Layer 5 of a small transformer language model trained on English Wikipedia (12 layers, counted from 0, width 128). Numbers have three digits each and are written without spaces.
A neuron's activation on a vector x is SiLU(gate . x) times (in . x), where the dot is the dot product.

Input weights of the MLP neurons that the questions are about. A number n stands for (n - 500) times 0.0024.
n44 gate: 468455707648544667521472458617432450286548379372558636667295360397401452503250562476711465297442406636418707423209517578596668385464479528587447431442714473388608538453764647402541600403566396305537601549385722717524393389467541579519500288441601504448277570339692523433315511636463578553514418655707594424550595483497475421553619649434484451686462490350388514545432408573469408366650
n45 gate: 405319470377667361545480418375366474314421603416465701419446571510516657570455510487571534519514570554433506375345278419428588460452483564389775321414481438500468436579500568678473645513723429534286631728375459470444245520578801644313451516544659405500458281466572523579404627480396596588531503597323481724362474691487558623647625665396557579677604274444497503520655447556543461434524
n70 gate: 288746322439596462575540589611532643577539673489458526470449489566589543496580356540223369395836489646569517650377478710494409573442292326627562500654535465353507357457606346445406524315617536656402642526459271471383335558563446479348432569442621267984351329530470469656727533582514574563649329655511423572347606407387386565538504530388638674572355582461411411529511446363594496299515
n101 gate: 552678440326601497397596466449402610637560613382631795478633392459454536193657652475483461650281199536659486557379647380595345228517511525458561709602338476536386496444694410434493438564558525500472453373445591583280524432548585606676662612615412508489538446321394497650727449356625423475364472486521365411346441560531688543371493420236402671553379615384440566759630521418336532718554
n107 gate: 458398484457465509578776426623352582511432566431263497434500583573419598632356461467538341466524397563478472395581315279511440678503534303478440390688433539158666404458507647628363494576469460759360282667316339553432475474465643425652562425599348403605529576647686430557564651584625372390530406566455557530571394490423520526462581463569516617546740732374532442447506445472441607664490
n113 gate: 500490632536538694379667349436593368465580542500603720260520500481580653503360594431443411570633408559506525587591536552618444454797453402503460459564349532206541279433647666528428699389553559563281638527311447573414519588547529400261564612533444521626583490396513487393386420461490527487537423477462405529436542600405586455400735510467382518484549503465375420388349487332327644617840
n116 gate: 593617521384450664525503486538289595372456672389356329396446319509585437476606446377465488589594675440688400592349524260337412488460512485477555597397494353524474427462453421585545509491318669531436668527475506660509584593648429408558417477383687528510421452609543512558592488344567276521509535380629544524337573535619470420666409442431628630416554526568647573331491518437650535641567
n136 gate: 488577408583490557311597538537467455579431500500549646672584622391572427510507490584591631725514465456535637447390335475642551322579373697276480423550464552723429534582448517478337426383589322394558406456490578541566367483364748590324556382698659320579337302463435744531500596349438493469307359560700377543500533533344639560398596685537329340513507398510480421756375454546463562541733
n137 gate: 417642565528541539443552677459320383363387305719555471529542353510708569215435490486507483409471565378510503433375497257512633444595386469318391453363651503433473588493333412421576477507497406564483364602367588602551342458524486696414507573353519456385710455614750420578696422606594457521357524372602382597300357658632479687367551500444813428441656353510660524507322782522535548536749
n140 gate: 681436589487464525383550673537598371482661308513682327465369497445661426406647420302299554472591455564411261254400463591384449524544479493536599542325484605605380442507535289391383710460720530620260480531555541601470545443523583356342530526473341426579457493500624426490414421490493521708659447617716558698424595629611415230583292607436595361543661470576497366470470526518373467427686
n172 gate: 510573379558539353306464534614468686291493654301337504427660617685521514275754158576535650486644511602462603384437482341591676511435359522327559553385402482654370573500557342638735174424290759656563649496534522595582307366426339503656604462744297405574571493573672486470362519582433582555377532420479465525530575557479610554507468411366497230363475457700454528442439611702464571548474
n205 gate: 484518507618507419294346412573615548355486424475189648413655529500447711421429660468593399260556638967585466569570558520559453518619361525643406444500424651569524424553750453628571486478398345544465381252352540565672306514649571373419595462320261673577542529693401555401448592482712573671459444532482531453607356588597344379691662471407520524561411647595271367540479507583378447298478
n209 gate: 521618460818497478396356636472543594339553578688233490571412486406157399739665437621334527287539486571398605621528493274514537551347466386647483606464652533615529442398325282496587481426596365394484480350444681503316403587594546510486589471595554733331362493417497490593635366556630431589476378530359500607631493556562592253561457404675678541426517451470582553554467639447517500481514
n234 gate: 618638509318459616555386477596418399430350459446462636434611539569429613389472559665535479492600590512563344567368446545469446635497610527651312610822503354337390455547559530539470584488455479509396476549494591560482509548390453443423456620581542390657637425639472489570482678350689592354740456625477602348383482456471561577543671485566466565470455315491350368343503417525321421370557
n266 gate: 438421381432696439603264641555455428462602629418661496598690540631637325139507365443486266627526485658391408416375683327577576475558569364458326365415241329410559655570660540399415404654548493719458453547522511504360445471724444490224338623644473590542531557503460678299280529514542405442364700578584420653610703556389547589599440540525456628493757560380482510669616482403379539524431
n280 gate: 455367537635602552405344522586441402531651442324449494561535465503261503529500425465492538478449349480550577475390593535630494520489320506567579561451427542538593599466243711566442492451486555595407343606443576518443427555483220644453409478654578430515396497563515533565634627403503337471542554471466522491515460446795732345575466355569648440448480560637474585550520583279549608568392
n44 in: 500604447569556504401404533533504455307424214388351719468357282404349727269379435369507566575452528604852511639358562536640788531482457488507824544451452553368507325549802723596661552415511605563496423367520543589579478496537424452475496632376604541232541674655433707255369508545552603430706489623312545508314338432373531496518147603523361344592750345648402658492477759379569474511512
n45 in: 474684292743455607464341517293431404772542496549419247366372554480667422419559412528534546619677426599561295357482553497756550681423395355572582296598486483507582646403566450400398578411345528598229450579599568436420380433623434507500601486415477362727345575403671592496478500823452804443544521465600253610395621479551547321426566522638477354310507458594549611489399636570454427517457
n70 in: 563533453507372472485504383497283356609615465609374583573559327577557573518641486420391731435466682291451500500410672565440640258497809602401570599622437297522599309418363319488395521409524416400465452463492522717443560245451392625543651594493681458574557657570399419276478164282380735463523404489372309485639589500475563562531421541682472517427707382766364657529496705588733707397496
n101 in: 262581500493568490368592459587378592469305352555338618427496874507374507618392376452585422507370718618587517750485448517497611326357564757614519462395514575671375455601638407608639748588350600237493456418599433548604553636692431479539384458463409392433396563305406334195538432569372282668561601511529529529277565460546504485563706496522587421456812532406164601519370478500614377462597
n107 in: 463475703457518558487466442469524494777445448383329567497466603509594518491616445676476323491658365782579547493459382725564456584611557404461431539512613585584773410334558491564396545559559348409434509352656415469566348435536604479586296429422483578510605391438535467554348468561509446440490473660497551472608437390401412620644573509170456541429537485223521660562603408500340555515478
n113 in: 480445525471325617275453630559614662512496268460302372286291386468665355533599232686651647598492447200597535612522680568522563635614623547504589660460518532577511507543568570670456331303597614370624456404541504276636479434532471469735557396665476642309528247414489447414459414507528440604710511500361595191661411371465570431573428564194593356620627425579529735438364403733533471459529
n116 in: 413260487362619404632546512545661357486361367375452452483682211468396507553404484464554513681665545437503653279409480429617394487537574431542343434675481581543471367423462640450490633365700500288781543507697436507361697477433682579567549670454408403532471530527277788520375436542462638587493548457323443411575400516689346549337545578497525460490487545516526445407646484669395561525493
n136 in: 520411594216576524454526549497579579686536508474740320768519381265231581778457621493614388479330542515599584484470332718401433619160496570478474392387525333343428616514608643368482796585598448602292637331599308489630600537461551670488493426619480496413514682439329646553420292467360636229565573371569468485610493398396571474309464599663412517581611409511613656347609650543371616490436
n137 in: 384533300533415466358558538444418511527604589507386647401723342448468485409405381675296559466496265712569410601504463744462570719490385467281400450672644479643504482493587400311601265740344427585447489574718367662436511551542507486496450319518375393523710562450380622608586560432546384367571611670671461504451625557369677533545811485496428240681315297651336635570468532614478489538221
n140 in: 580493575453554497571372373528496451520489640365389432731305456409345529496450449804588349582633683390389344523519489684453382544493526522500604515348465496526660419471385493500504461529646338455394456437409221489453588602528265598547633633562378346504621559216399257571451410331603448708308568522636614431598400381447478656591774402701705524682621328428518811463244616657285543414589
n172 in: 279543204484714518086570529483542820392627293605537213500755595357427403523761477606568492285500569237351660442608547394561500378474280613356452267704515431595375662791639666534531564469545547644413437468585520512603564535247458616727431437571529479371527355539540444544452660423568616679383427426603360441428454408492373551384554584402444507399520699535247477787385666455672550471575
n205 in: 517396660478616476313618169440659507433376327363523853574582687521489666682519474448432470524577639455521352445458582345455392545644629456615429283562554493766658549699628455588603332189486444523489481462542342612688479578439438380162540231444528484500655422622443375443302572394730466459637584607384755666439373478403624463334493435389532298504652565449507402455678485492448482619380
n209 in: 379464574258500227713586409530346341469363504643668274466446529414753464400474550589814407283407459310469283572639597460602511453463668532431435702585327385731420453353578540399536503500480615493673647482526569406682293479376567356416578503518627383527437439546636527504529551489615559692496679471661354539386413606524264450306310588400602429365607745549521472507504634436471560658551
n234 in: 531446497336467548500547662491513422439685532510479493203388412552417476449518497497542398403486574382449506314369503412451667470628617497320719320331533329527719691484690702489523481470606730583480537709591452575510188406552480458493477539104431663363687449740299442452438552576595372469465374611513559655493507639487538443539536421493439462473732573450599437374487607624379553544606
n266 in: 315594699507376439634594507601310476269489358431474504375442460521603677598424360666545344284436383482414757469541202436459529333671681601732581417653322514588468347334613482594486350507418376555430507331515577620680469587458636417508283400700741500407317475639470594474452274578447400548779521504553213608537511450412507536510411800623548435604597596457525574445450682530496557636544
n280 in: 543625421583520646350568461497471684319480693595435423600614566400488393470690541375638581539333463416534523519549416417641395341607445625387618447441336395548685578354432624406420546464514282652561431300355364488480428381491465452468438435473526487608442530478576637515515543520477576518451684479628503678368509362353581405296597665530520489438479506670579515467611341581518611408383

Each question shows a token from some text and the vector x that enters the MLP there. A number n stands for (n - 500) times 0.012.

"0": 637464541499558525715511374471520487481545423471573558447522505577621370666490380439419496448452423482501494530514506484649625463384360598434526453502511694535513366648452590524494510461470449505447463435498543456520566427567500528512461572530524708429530510756581376570574433604296527449474542678528462404470563356479452418369584439390440419387433456394566620656467551490500555370358
Which neuron lights up most? n140

"ility": 748324429386424498484514567381579614577445573424628562448447423494588448571400523577465418329511552436559420479501438608790618517416483496439416501455462458593322331706604471409496478522428388514479538464455464576415601517628473475478512610520443523455470457810511349527541482504428578542453539612429545445543379558469450481520489499486394515493539482506626595530495483510497595427487
The two highest activations, in order: n140, n234

" two": 655463486479609611634450430365567585517386590394579461476458535474526509596466483436536460355485564406560448512559490498800527489404428627605573453471406552603551422645574536553430483590535533416481445503423577426461619489516510489459427568531477453342568500863566518412560345451367512492529622580478404479528437466544488474376525433415427423434592396473530565659442404546399462409414
The most active neuron and its activation: n137, at about 1.1

" ex": 610488546457464565602509566410412502427546444439508616479563489441594521598552456577462495329515543569497562591561492559694500482402517510425604327524544499601629382654414478504547482534440464580414424434418481422343626581581295429486469595599514487376584427674579399427600476591353644497510620631504363467454571453471440478374533495447347638458531315433480574663545497495423505370397
Which three neurons fire most, strongest first? n70, n45, n266

" without": 626434542448481579586447536404529540513545565383563495408532454565461380533472543476461487187556670410579502483485533549841551495362585535553520466461538570569476320631420508465553477603597512651421355476514480425395582529549417477555517581567450410369502456731528456430478534457384567539490504516517446464481503487552520451442622443597351377473472482464540557607565418634407524355407
Which three neurons fire most, strongest first? n234, n172, n140

" On": 579576641576494502625488492380526480583481391353502410562502461535483404731447418467429411390453642466449405525542499601808555458437533470501603375478444591684500404615440532542404437545535539556502436470409530453550625460534458435507583494535467476352598537682495383551650491470301483470602459614464498476496571478367461497451554445579296574537424474547504532599519405628441369438422
Which neuron lights up most? n209

"at": 568448513382411531655497563332451520460469470490448463449439278594586367440549507479577440493542538549553440553417408612553610529424546448612444540516377579597540355464461467327549426477497479501505461539428573386403732557642547466512628451601618594440585464789479441424384462541421506518521424789381495444473439464553486457461562394504442550569599547445532512442601490547504406440635
The two highest activations, in order: n116, n234

".": 633453523428487665576448626417500426500438581456549509396486430498511407569447539445440440458381584456587425560483480526916505529359518577497477388452462608627457434660529567606470440581534562513496494435465483458431604556522412497490504593518454554449504496682609405512554471488378559491542535559432430550450550490440418407330605392508261584488562578491477560649429463570361542383361
Which neuron lights up most? n101

"ul": 661502648348481377527477628305441512458513505343447404283495475472628395496529563668541583412507549472520426466547556643733492586414509569573482435495588478562516416627434401458454525393382422524592558548501475597444540558575431357514520418509522544499604588674369401572401430488434489468634520553571462522449602572548431457533561402438300563508534381446611607583428572382523496413507
Which neuron lights up most? n234

" S": 517391722479476530605443461399469573415561539468585514403623317484652437624407557595478518501571512413440492552456579529679544446280516617525524360470413557676514444577386447552522389550456531497476502510324521469509793412524368412482500490463455554403545569779482385535572549450371491496490513590435427407595535544516446399482580451556380500461481467467496596519562409607463517474487
Which neuron lights up most? n116

"ct": 505340581356501503581540580198541569336473361559470431439478478501539337490590489531668380434455433437486520527512651578771593721346526552450529517423462430691519390529494615465426558444393468447465537556445521508487582494602366478486464452564555564472456527693477352519567456579412436486601540613466536477457401537511501470550564516531364516380478493425503601554585562482446569516561
The two highest activations, in order: n209, n44

"ase": 615413452452462450509561577236567554528421568370637576464477364438665475631430529552475579356501549430438525495551537583763495482401519532519442494505426438646373383670438491406540423512389522499443507454337420545453527503655561433486493627531462534418569536786505430558515526553322555545455599603453531459617445483433441488495528493449378470493625474446579601497558440538463580375422
The two highest activations, in order: n101, n205

"ism": 670397464370483568457547661321522474500523501493428490490479464478513401537421537547557423328489514468441414572485526713770618503283450485390594568471464340629408334653524497464521492452336504487422548458465540559448590597534386538472487509599487577467472483733526375558596496492354478492490588604407451560516474557567450626407549510467314524485477527507562575617479458533559606423487
Which neuron lights up most? n172

"ra": 546497517431488490578508594246428635472430569403559491417631424542628399538408487550528641567417462425567507459595505551551579390461499627614550393421429685706566358517462450430502359447455448598516490461415470501384596522534518456320418558438586388490560547841425397533485464521444495545601539524536491438537466436473495558488477460468452509438450464451408571723483386441629582580492
Which neuron lights up most? n266

" pop": 545367526596459482503456527403602563528520512477498513533472448443557404618502403517459601257496460536544523531578537562879501450311415430546591460515390546643628336592446414426575516461447466531508460519449524500453591548519359386540528573509428479398588446657463246496648489531339579517586576651540462530470508545488501520396451551459346543512543437391624564619483504486496476453447
Which neuron lights up most? n70

" ": 613411683476559544592555543412493477421432440416569475388688409491601436507515445542490500417483505380568505519498552560761503438435519583615656370532571667593576293607487539556500430500425504443439453525373568385556653482570464439460508406490486548325547481520572456593635488543309569462514535529436453464458506502413490389432636441410330474463526502426494679627366550490517585326520
Which neuron lights up most? n113

" and": 620423555474513617636483467342520473494576525475441447476547400534528450586433504459431447295450537374513461575447555497882441520406607484598563490457513616710463382548417515562519358503461514456507480406420425404434638504517399580474358574510513484416508496791511393599567516500526481497435556603564438522461468552549382440420652430592405408412476446501545649524524463527465611491494
Which three neurons fire most, strongest first? n209, n280, n116

"ents": 735370391320551556562497587311545563549414589505492462515417377551629431501312606570453436321488535405493389517467457586798615522435481554481560484502352444567406421600475498516590497597438579554459493538443540473396569496587519508521418566496480576407465431792552371443554418481367564532494503552498449504526424514576519520517629439576335428595559431413545529558500447565482543477478
The most active neuron and its activation: n234, at about 3.6

"aster": 486406453353441588604509475249483543652449495451562508519452488431508318471494443635429469359484537475448440516470513669751442545506438590640504500436467504654554416501402499473464429439584642477454502458443524428547598510631504479450552614413587632427648498698450478587487500576438530577667579620483387563419448605428464387505486503394310570364576490432478571518359529515549381495576
Which neuron lights up most? n113

"ap": 520366606459480376553541601263537520394627445422430556564558439469545427551402611569497490390513572555636593513488458718622451466467555447488378504536399537628539350689501496572524504316515505461487317626493475396430561428433532408533535600499419484468665523452573316470391466620505666510576469647534411596463441531439553479509518432515456370604500506472610537529510585592419418315478
Which three neurons fire most, strongest first? n205, n140, n44

"2": 612408541526500532666495518422542568440487425482545483437510461585522492520576427458417494328369516417578477642484452463747568564422466556498655445412385603574579443616556571625522428561475565433432401502467556480491724475609458528419445548414481594395559493641602451532572391595254491393570668578423438523458559447488462361304589455461399483489470522455523595606471436599504479306405
The two highest activations, in order: n280, n140

"1": 680436542501445499671541434428489423439471458471546467432528489607500402568511521464431401409403476460596441617585518545814490564396465657547600393541418569572506422679587554541535444591588489511447445453512489418475741417499446595415482499454434601416524477637551441595625463534291468506549545544442505531521563413421369424376576421455403496556506515425575568652468480538466370291374
The most active neuron and its activation: n70, at about 0.58

"here": 681511446410413422543536651273572537561444483505529564457441412482571414623392570477386444377562498425532467696393561630795514472585528494482462479500468491621548286658447463548493451507499546438559489412418412493460615559634476609558494605510414438442430458724514320581532500451351522521531417579503424466462448468533481437409543473519454554546462554522560568511467433529524606278578
The most active neuron and its activation: n70, at about 21

" is": 681351613423458514627572557408560491547556445414495566352569421479506477568425582538466467300458588528487437544502523667731491528387564544462513444496493505557465355616542542607407417486573521528438362543509496419500540513496431567503453598472386508368478433755581389413587541537411570530481554430514303518421521490511503371310657513555391432555504592408629595555559447574316553548430
The two highest activations, in order: n107, n205

"ist": 653446460355518535519441592295541390439597512431388425396526466574578449528453506580574376364448589450437433555427485602793567587358480489499639570413458451586404351560529520472506572501353539506507533442449547593429651574569407480446507515549553626506473447703512385466554570538332475504483653589493550526583488613640477593366582504399324489424464487421590518609454475514491378459484
The two highest activations, in order: n234, n45

"I": 538447503416401528518603484353501523565500505461623451394426443553642434564573392588508484422519560529481395611467515785566429484438412444548591518538377539682441456619454452468423440528330546478447502545466498492455731441576426496477573554391556624442521539787517272528545457511372489506584562630465372578478466445545346557507502416524378502445522457386488589567478509592486649375463
Which neuron lights up most? n70

"P": 406447567464545550639558534342448474401489431501555566535574439481462416555557438613433531518521512487476406546555547662657414445350477500536590536480446601695581333642459586502540474465459532461416478499411569339517637547494406408436546521377537620318508482793499328572538459576457540494593496602427433578475507491471468454462519514496359473340595495303571654575495528500451641388377
The most active neuron and its activation: n209, at about 5.4

" A": 505357669473456528643448438463469550490446497439617460387565401585625384604394371566450485402566499357455407538431523705685577411404494618518505434512349472652507474612457484544466435460422507471520389433433503528544754489555431485461550568428434467414549540700576391539500473485392571630574502615509368433576501588380411503451527379544441499454504452448616706650578465576471520446462
Which three neurons fire most, strongest first? n266, n280, n44

" Le": 515496606441484611624507413304559491497444525323519405417549420535566473659551484428386539474450605394455396525492450514742506482419577549590548295445434496704509337691406510497636468530582574463491455430398546360517731466561394455517511430450386462477499493681591493553540470549477541568574549586521415445493544535452503523443585403539387593410484543325587520592396501632537448503426
Which neuron lights up most? n116

"ib": 550419560536511441605525566294509560447489593544437567354438383597580355568385415532421553455555448532629585581463515637593615506405507524633417566596529417611421441561370472336420470498365275446444522380414495501358640517513475555466517608557512606517506589772548484472631451462371405428588423538502448444510445557548513553389584411587433531553652475531522428647557427507520391420520
The most active neuron and its activation: n70, at about 12

"urr": 456454459341392578640511584327480587354487467398510444379461468470618456504532610520555424440529591551598369396484420637599554641412518533587486444450555595479575339580498547343426380504403490472543399529459559476341547531541648441430362553623562655555620431729406442655591536535409414528529484480432517488508447382597524423473540469503341603419593537451495445489561502605653432625520
Which neuron lights up most? n234

" to": 669421487463578534648453612411544557504540485383648497350517404626532394586397504505485427291527460472530459553432501528842574556380515549461507446552531635566509402578475515481401534666480518586526344447411467501518592516567475574530539597553469380503530563633451377506549516346319537525459483478506492480497490489523347475336647608543373549437484437446504499647533451610458414389377
Which neuron lights up most? n113

" was": 667425624362455484593496523457603418568538542396458555441519327556544541611431529467465475346520566469494372505577520677696487577363521539473511447492503448571395380577567533583472370550481445570435383456539502529550612543513425527524442598528432569410499327780514446440612500453349597547437621540467358457458473563437465475375621496532414372507483574376644640578556380579350563519441
The most active neuron and its activation: n205, at about 3.2

"ed": 672392475501529525593493535282557492431550512515445501472454470473607436577392477595400473294439591428574436446562542507766514556367587444418561467360484520547424421599483544554418609507473572583555495508521523408435556451624430507485492619557534443422510449769543318523569395421372439548455517552572619473667436486527466459499634509423321388551409499450633467631594479541387604474432
Which neuron lights up most? n140

",": 708461500398525564534436535473529441465545541390483483470455486448558425528471510478407438317430560511508458549484418546959576559390522585451466430426530601526466419611569507559537399530488555501515475453501530478449669540544393565469441590486428496421461492746675397577427529451389541513485525642510434552480562510472419406296584458525350424508457550437535581629545472588365520454458
The most active neuron and its activation: n44, at about 6.1

"ently": 610462489349369536663506544456656562540526505462479530435455433510575503634348601487468487282472540441573379562429464620716602590406367517516475445445391584561450356555422498569489418525366551568508463558386478578344607495572490512552400648541503401399543544841571391597641452478336506540430527466540488471562411461545479491384570504557406426499482534601435452491444478590524522529500
Which neuron lights up most? n137